Layer 4 of a small transformer language model trained on English Wikipedia (8 layers, counted from 0, width 128).
A neuron adds its activation times its output weights to the MLP's output. To switch it off is to set its activation to zero at one token and run the rest of the model.

Output weights of the MLP neurons that the questions are about. A number n stands for (n - 128) times 0.0044.
n57: 202, 66, 161, 57, 139, 82, 140, 68, 186, 129, 82, 153, 24, 188, 124, 78, 55, 212, 200, 64, 165, 87, 135, 133, 98, 200, 121, 138, 110, 49, 97, 121, 128, 112, 139, 81, 183, 136, 99, 136, 129, 127, 87, 139, 114, 118, 204, 154, 132, 101, 57, 129, 94, 153, 179, 118, 172, 78, 69, 159, 131, 172, 104, 177, 172, 159, 157, 99, 109, 131, 134, 130, 168, 172, 146, 131, 120, 174, 169, 128, 123, 160, 102, 123, 134, 100, 137, 149, 71, 143, 59, 186, 130, 155, 79, 123, 126, 158, 129, 158, 142, 120, 109, 114, 109, 85, 116, 128, 141, 221, 130, 204, 132, 121, 149, 148, 130, 110, 92, 129, 193, 110, 121, 97, 157, 198, 153, 187
n139: 91, 38, 70, 106, 111, 106, 145, 173, 130, 119, 128, 144, 163, 121, 169, 117, 150, 113, 87, 146, 162, 137, 178, 125, 147, 149, 141, 129, 135, 177, 118, 115, 154, 87, 185, 103, 167, 104, 86, 111, 235, 87, 152, 143, 73, 112, 189, 110, 102, 149, 106, 129, 137, 183, 119, 124, 133, 121, 141, 124, 113, 128, 180, 102, 122, 51, 127, 117, 107, 134, 119, 94, 180, 105, 100, 136, 113, 145, 97, 125, 48, 160, 155, 104, 105, 110, 132, 160, 122, 131, 44, 84, 131, 104, 155, 110, 177, 174, 122, 110, 190, 124, 145, 125, 128, 95, 89, 144, 119, 135, 116, 142, 150, 72, 109, 159, 156, 173, 130, 101, 79, 100, 133, 96, 163, 134, 74, 127
n161: 167, 153, 187, 139, 123, 148, 149, 103, 137, 118, 132, 111, 100, 149, 95, 131, 115, 148, 102, 114, 134, 122, 138, 141, 152, 171, 117, 179, 127, 138, 146, 68, 141, 179, 164, 147, 111, 138, 124, 116, 131, 131, 104, 110, 92, 114, 143, 85, 145, 108, 128, 80, 98, 119, 168, 186, 160, 151, 127, 119, 125, 109, 101, 120, 215, 100, 85, 160, 131, 134, 134, 128, 141, 72, 100, 189, 110, 127, 94, 201, 112, 129, 193, 184, 123, 141, 142, 136, 124, 125, 148, 126, 153, 119, 88, 85, 115, 180, 132, 111, 110, 153, 91, 143, 141, 102, 191, 175, 115, 147, 91, 125, 142, 123, 146, 145, 158, 130, 101, 134, 114, 110, 92, 95, 160, 127, 111, 133
n169: 138, 113, 155, 55, 65, 169, 178, 138, 169, 115, 101, 164, 114, 133, 99, 151, 93, 102, 71, 132, 188, 140, 191, 117, 80, 121, 124, 99, 135, 140, 111, 154, 101, 126, 160, 120, 100, 84, 123, 103, 134, 77, 116, 117, 95, 133, 159, 128, 143, 123, 143, 162, 124, 112, 152, 108, 96, 89, 109, 98, 97, 182, 131, 112, 93, 170, 119, 104, 76, 105, 166, 108, 132, 122, 89, 128, 148, 169, 129, 117, 158, 108, 82, 121, 132, 122, 91, 136, 115, 164, 114, 157, 116, 154, 99, 102, 84, 109, 127, 209, 129, 125, 120, 96, 163, 100, 165, 116, 60, 145, 137, 140, 153, 176, 106, 100, 80, 153, 92, 147, 65, 163, 121, 161, 150, 138, 142, 173
n247: 65, 127, 140, 53, 147, 157, 118, 134, 187, 155, 134, 132, 102, 156, 122, 161, 168, 69, 121, 132, 139, 197, 171, 136, 133, 146, 131, 71, 107, 92, 136, 107, 116, 144, 152, 139, 140, 166, 101, 103, 32, 202, 113, 127, 135, 99, 125, 126, 76, 151, 137, 37, 137, 142, 91, 105, 130, 142, 123, 126, 172, 146, 128, 175, 131, 157, 127, 136, 111, 119, 151, 173, 146, 83, 176, 82, 176, 121, 161, 129, 151, 139, 193, 102, 160, 74, 117, 61, 142, 136, 165, 146, 164, 73, 78, 139, 142, 152, 136, 117, 151, 185, 37, 183, 103, 139, 163, 111, 96, 149, 80, 84, 161, 132, 165, 127, 85, 127, 159, 84, 80, 180, 96, 153, 110, 76, 143, 110
n305: 133, 152, 153, 115, 80, 215, 129, 130, 210, 137, 92, 128, 117, 145, 132, 143, 98, 166, 119, 129, 142, 102, 113, 114, 140, 111, 45, 126, 128, 131, 122, 122, 85, 114, 93, 132, 132, 191, 151, 201, 150, 109, 131, 167, 168, 94, 116, 150, 166, 47, 155, 89, 127, 93, 106, 122, 131, 100, 112, 91, 129, 157, 89, 83, 91, 136, 151, 129, 149, 94, 80, 86, 154, 139, 71, 84, 99, 150, 101, 139, 39, 154, 146, 117, 49, 141, 142, 117, 157, 100, 218, 121, 84, 110, 161, 143, 149, 105, 78, 112, 138, 141, 105, 110, 143, 150, 164, 68, 124, 131, 87, 128, 103, 131, 135, 99, 104, 104, 117, 167, 116, 162, 116, 107, 140, 176, 126, 138
n370: 117, 67, 95, 93, 160, 79, 138, 190, 103, 142, 144, 186, 129, 139, 118, 57, 103, 108, 178, 116, 97, 162, 144, 176, 144, 158, 154, 112, 128, 117, 114, 125, 145, 115, 124, 91, 183, 94, 72, 141, 175, 114, 183, 154, 132, 213, 196, 131, 114, 128, 140, 89, 142, 144, 62, 151, 138, 110, 148, 168, 101, 105, 123, 109, 93, 92, 141, 116, 109, 184, 117, 150, 151, 138, 135, 64, 181, 90, 181, 139, 199, 130, 147, 110, 139, 159, 127, 179, 129, 107, 120, 143, 127, 139, 114, 132, 105, 8, 163, 156, 91, 74, 72, 100, 115, 158, 109, 180, 105, 161, 112, 165, 88, 154, 121, 68, 90, 134, 113, 142, 156, 127, 132, 126, 117, 95, 90, 84
n418: 62, 161, 152, 166, 171, 183, 195, 156, 125, 110, 77, 137, 88, 125, 159, 112, 91, 105, 142, 121, 103, 73, 160, 141, 152, 162, 97, 114, 144, 178, 155, 99, 132, 131, 69, 92, 124, 122, 115, 114, 152, 148, 145, 104, 123, 142, 148, 174, 156, 161, 106, 124, 80, 138, 113, 114, 93, 218, 121, 104, 135, 46, 136, 152, 157, 149, 130, 138, 199, 117, 120, 101, 151, 170, 124, 133, 193, 154, 132, 170, 158, 130, 170, 116, 144, 124, 93, 46, 194, 174, 145, 170, 111, 126, 125, 141, 107, 107, 87, 121, 129, 79, 153, 143, 113, 170, 104, 142, 116, 150, 109, 135, 137, 73, 153, 101, 166, 154, 189, 135, 106, 109, 128, 118, 181, 133, 175, 81

Each question names a token from some text and the token that comes next. It shows the activations a of the neurons there, in the order above. A number n stands for (n - 128) times 0.11.

Then comes g, the gradient of the next token's log-probability with respect to the MLP's output, scaled to length 1. A neuron's effect is roughly proportional to its activation times (output weights . g). A number n stands for (n - 128) times 0.0031.

"por", then "es,"
a: 128, 159, 142, 128, 128, 128, 128, 128
g: 128, 148, 140, 145, 133, 33, 98, 141, 132, 124, 133, 143, 124, 90, 134, 176, 91, 181, 124, 74, 105, 174, 163, 82, 126, 155, 99, 149, 117, 120, 135, 124, 104, 151, 65, 148, 161, 123, 126, 141, 142, 157, 121, 112, 137, 132, 102, 123, 146, 73, 107, 122, 137, 141, 141, 137, 152, 111, 157, 146, 144, 142, 98, 196, 131, 62, 123, 109, 144, 99, 162, 95, 136, 116, 137, 137, 114, 74, 128, 153, 151, 113, 171, 149, 125, 153, 122, 137, 120, 179, 127, 136, 175, 145, 104, 109, 97, 132, 107, 138, 92, 103, 111, 138, 147, 146, 110, 176, 68, 160, 192, 131, 90, 135, 130, 89, 173, 130, 173, 118, 138, 145, 82, 104, 155, 152, 81, 152
Switching off which neuron hurts the next token most? n161

" def", then "e"
a: 128, 128, 128, 128, 128, 201, 128, 128
g: 98, 103, 106, 109, 104, 115, 101, 104, 176, 110, 43, 160, 112, 98, 139, 120, 123, 117, 147, 80, 95, 88, 146, 152, 128, 206, 72, 103, 108, 143, 106, 148, 144, 129, 51, 154, 146, 140, 119, 121, 105, 126, 174, 121, 144, 165, 142, 117, 136, 102, 176, 100, 128, 132, 97, 156, 94, 156, 130, 47, 138, 136, 173, 123, 169, 92, 98, 98, 119, 90, 93, 157, 107, 131, 130, 166, 134, 61, 107, 191, 134, 161, 110, 99, 101, 118, 99, 99, 139, 112, 113, 150, 134, 108, 97, 125, 147, 154, 125, 120, 163, 116, 155, 104, 158, 168, 103, 125, 102, 106, 116, 145, 134, 132, 125, 113, 143, 112, 103, 119, 107, 132, 107, 184, 123, 108, 107, 134
Switching off which neuron hurts the next token most? n305

" have", then " th"
a: 128, 128, 128, 167, 153, 214, 128, 128
g: 175, 110, 110, 133, 180, 93, 111, 152, 152, 137, 117, 113, 143, 121, 117, 170, 76, 126, 152, 139, 153, 152, 140, 129, 105, 95, 160, 122, 121, 125, 103, 153, 128, 98, 155, 112, 105, 86, 67, 151, 88, 126, 152, 136, 131, 123, 133, 110, 113, 102, 131, 92, 107, 148, 113, 145, 164, 160, 139, 187, 102, 119, 142, 169, 170, 152, 128, 108, 157, 100, 88, 164, 156, 181, 132, 94, 131, 117, 128, 156, 145, 154, 128, 137, 128, 117, 117, 175, 111, 144, 162, 156, 171, 102, 221, 129, 138, 154, 147, 107, 162, 162, 109, 125, 70, 123, 139, 169, 99, 181, 147, 123, 182, 103, 193, 165, 131, 121, 123, 128, 168, 167, 150, 157, 121, 134, 186, 147
Switching off which neuron hurts the next token most? n247

"7", then " and"
a: 128, 128, 128, 128, 128, 128, 235, 128
g: 140, 126, 117, 106, 106, 145, 142, 144, 120, 141, 130, 123, 127, 149, 171, 77, 122, 125, 107, 180, 118, 149, 156, 173, 174, 110, 121, 111, 136, 150, 151, 119, 107, 131, 136, 129, 120, 144, 198, 151, 150, 136, 113, 147, 98, 136, 112, 136, 140, 88, 101, 121, 108, 197, 121, 166, 129, 113, 60, 159, 94, 128, 111, 155, 96, 132, 147, 92, 143, 136, 129, 136, 122, 157, 111, 64, 139, 142, 130, 136, 180, 59, 144, 107, 104, 122, 146, 103, 154, 147, 153, 142, 169, 126, 128, 149, 117, 123, 105, 106, 184, 104, 83, 91, 133, 155, 31, 171, 122, 135, 159, 141, 124, 152, 124, 89, 70, 136, 125, 144, 113, 151, 85, 108, 170, 161, 56, 133
Switching off which neuron hurts the next token most? n370

" deb", then "ates"
a: 128, 128, 128, 128, 128, 143, 128, 128
g: 145, 121, 81, 89, 179, 165, 163, 176, 137, 167, 99, 120, 147, 104, 118, 175, 167, 98, 134, 140, 146, 106, 110, 106, 88, 111, 71, 142, 164, 94, 165, 105, 165, 143, 136, 124, 104, 108, 127, 121, 104, 119, 118, 125, 124, 118, 121, 192, 194, 103, 161, 157, 115, 140, 85, 111, 156, 120, 156, 92, 164, 202, 102, 121, 106, 113, 178, 163, 161, 100, 124, 81, 99, 106, 111, 154, 72, 81, 115, 160, 129, 117, 117, 85, 139, 131, 113, 138, 146, 145, 144, 108, 135, 111, 101, 130, 127, 115, 124, 117, 115, 126, 96, 154, 151, 130, 121, 115, 92, 102, 119, 120, 137, 119, 149, 126, 104, 80, 154, 94, 124, 99, 218, 100, 173, 152, 150, 129
Switching off which neuron hurts the next token most? n305

" is", then " a"
a: 128, 139, 128, 178, 130, 163, 128, 128
g: 110, 112, 115, 102, 121, 176, 164, 117, 157, 140, 146, 137, 118, 101, 92, 126, 105, 165, 158, 123, 70, 113, 86, 181, 107, 132, 127, 184, 92, 132, 130, 78, 93, 122, 121, 114, 153, 196, 121, 144, 104, 108, 116, 136, 142, 111, 165, 103, 145, 79, 128, 131, 172, 85, 96, 129, 81, 179, 124, 107, 99, 103, 82, 113, 145, 91, 146, 101, 101, 123, 124, 138, 114, 85, 124, 173, 148, 117, 106, 77, 100, 100, 163, 113, 111, 147, 104, 100, 100, 92, 71, 58, 149, 146, 123, 118, 178, 111, 118, 107, 69, 148, 142, 144, 117, 106, 151, 95, 139, 112, 125, 136, 72, 141, 122, 86, 168, 115, 139, 155, 93, 128, 158, 106, 159, 154, 133, 137
Which neuron, switched off, raises the next token's probability most? n169

" but", then " did"
a: 161, 128, 128, 128, 128, 171, 128, 129
g: 133, 153, 131, 132, 162, 129, 138, 182, 143, 106, 89, 160, 107, 122, 132, 139, 131, 101, 166, 84, 117, 130, 158, 108, 148, 130, 141, 145, 147, 103, 113, 123, 98, 110, 180, 99, 94, 81, 120, 142, 150, 129, 135, 159, 123, 102, 138, 125, 125, 138, 109, 148, 127, 164, 181, 77, 170, 141, 179, 158, 66, 200, 145, 121, 58, 114, 131, 101, 180, 143, 153, 135, 89, 130, 95, 111, 101, 106, 177, 162, 101, 185, 106, 107, 153, 137, 163, 119, 86, 138, 99, 132, 165, 138, 110, 167, 115, 109, 111, 133, 134, 107, 83, 77, 100, 154, 97, 156, 155, 125, 87, 172, 103, 110, 113, 118, 119, 127, 121, 74, 170, 136, 134, 134, 172, 120, 179, 144
Switching off which neuron hurts the next token most? n57

" rem", then "ain"
a: 132, 128, 128, 134, 128, 199, 128, 137
g: 132, 176, 137, 135, 160, 93, 98, 131, 167, 152, 89, 61, 126, 141, 59, 109, 114, 112, 86, 96, 103, 96, 131, 79, 62, 169, 71, 119, 189, 113, 123, 81, 119, 102, 128, 110, 111, 145, 135, 126, 148, 144, 123, 151, 152, 153, 100, 147, 80, 99, 92, 140, 113, 116, 98, 169, 133, 113, 107, 166, 98, 106, 139, 119, 157, 183, 136, 135, 116, 105, 110, 130, 150, 120, 133, 92, 126, 170, 128, 58, 105, 87, 131, 126, 147, 112, 116, 170, 151, 151, 135, 97, 110, 127, 139, 151, 131, 160, 88, 117, 180, 127, 148, 130, 143, 148, 99, 129, 132, 184, 106, 164, 172, 150, 150, 141, 74, 141, 175, 131, 118, 100, 91, 137, 144, 132, 156, 143
Switching off which neuron hurts the next token most? n305

" are", then " present"
a: 128, 147, 128, 173, 128, 197, 128, 128
g: 102, 114, 132, 146, 102, 131, 115, 140, 124, 188, 145, 84, 121, 160, 126, 116, 133, 95, 105, 121, 127, 140, 138, 121, 147, 117, 110, 133, 180, 125, 150, 142, 190, 115, 156, 105, 101, 157, 111, 124, 108, 192, 129, 164, 117, 148, 83, 119, 119, 111, 150, 167, 165, 104, 77, 136, 122, 55, 75, 194, 168, 203, 102, 87, 98, 163, 112, 123, 134, 139, 98, 91, 143, 141, 111, 124, 104, 95, 166, 189, 118, 144, 123, 148, 179, 86, 136, 181, 116, 105, 105, 150, 77, 147, 157, 131, 95, 94, 101, 139, 139, 84, 147, 131, 123, 146, 127, 154, 97, 76, 149, 119, 136, 111, 116, 167, 101, 109, 146, 96, 127, 118, 129, 105, 124, 105, 92, 111
Switching off which neuron hurts the next token most? n305

" g", then "yn"
a: 128, 128, 128, 177, 128, 128, 128, 128
g: 175, 117, 124, 140, 185, 164, 147, 144, 158, 132, 118, 119, 126, 138, 118, 120, 130, 122, 109, 135, 130, 128, 134, 82, 99, 139, 143, 111, 83, 51, 145, 120, 147, 107, 137, 117, 123, 134, 162, 144, 137, 114, 164, 139, 152, 63, 162, 154, 161, 109, 72, 138, 145, 122, 114, 67, 140, 120, 129, 116, 179, 149, 150, 103, 101, 153, 120, 91, 134, 79, 169, 128, 130, 174, 94, 153, 153, 147, 179, 164, 153, 135, 147, 73, 119, 79, 125, 95, 171, 97, 93, 125, 127, 125, 110, 158, 107, 121, 150, 180, 152, 204, 135, 121, 132, 82, 137, 88, 166, 139, 129, 93, 162, 110, 134, 91, 120, 88, 159, 73, 126, 125, 115, 168, 165, 167, 133, 121
Switching off which neuron hurts the next token most? n169

" H", then "y"
a: 128, 128, 128, 128, 203, 128, 128, 128
g: 108, 95, 120, 132, 119, 142, 130, 139, 140, 144, 162, 119, 125, 145, 148, 79, 88, 92, 101, 176, 115, 112, 150, 79, 129, 121, 119, 129, 147, 83, 129, 84, 131, 131, 164, 141, 140, 138, 128, 109, 107, 103, 132, 90, 130, 142, 131, 147, 158, 152, 135, 132, 100, 101, 151, 137, 158, 166, 119, 165, 137, 108, 150, 115, 112, 115, 170, 66, 129, 96, 197, 173, 157, 145, 147, 167, 153, 152, 167, 202, 102, 187, 160, 151, 136, 109, 142, 149, 106, 130, 165, 149, 136, 83, 84, 121, 162, 186, 129, 150, 126, 137, 107, 138, 118, 109, 137, 132, 89, 125, 111, 68, 128, 121, 89, 63, 116, 112, 95, 71, 108, 127, 156, 168, 112, 201, 89, 124
Switching off which neuron hurts the next token most? n247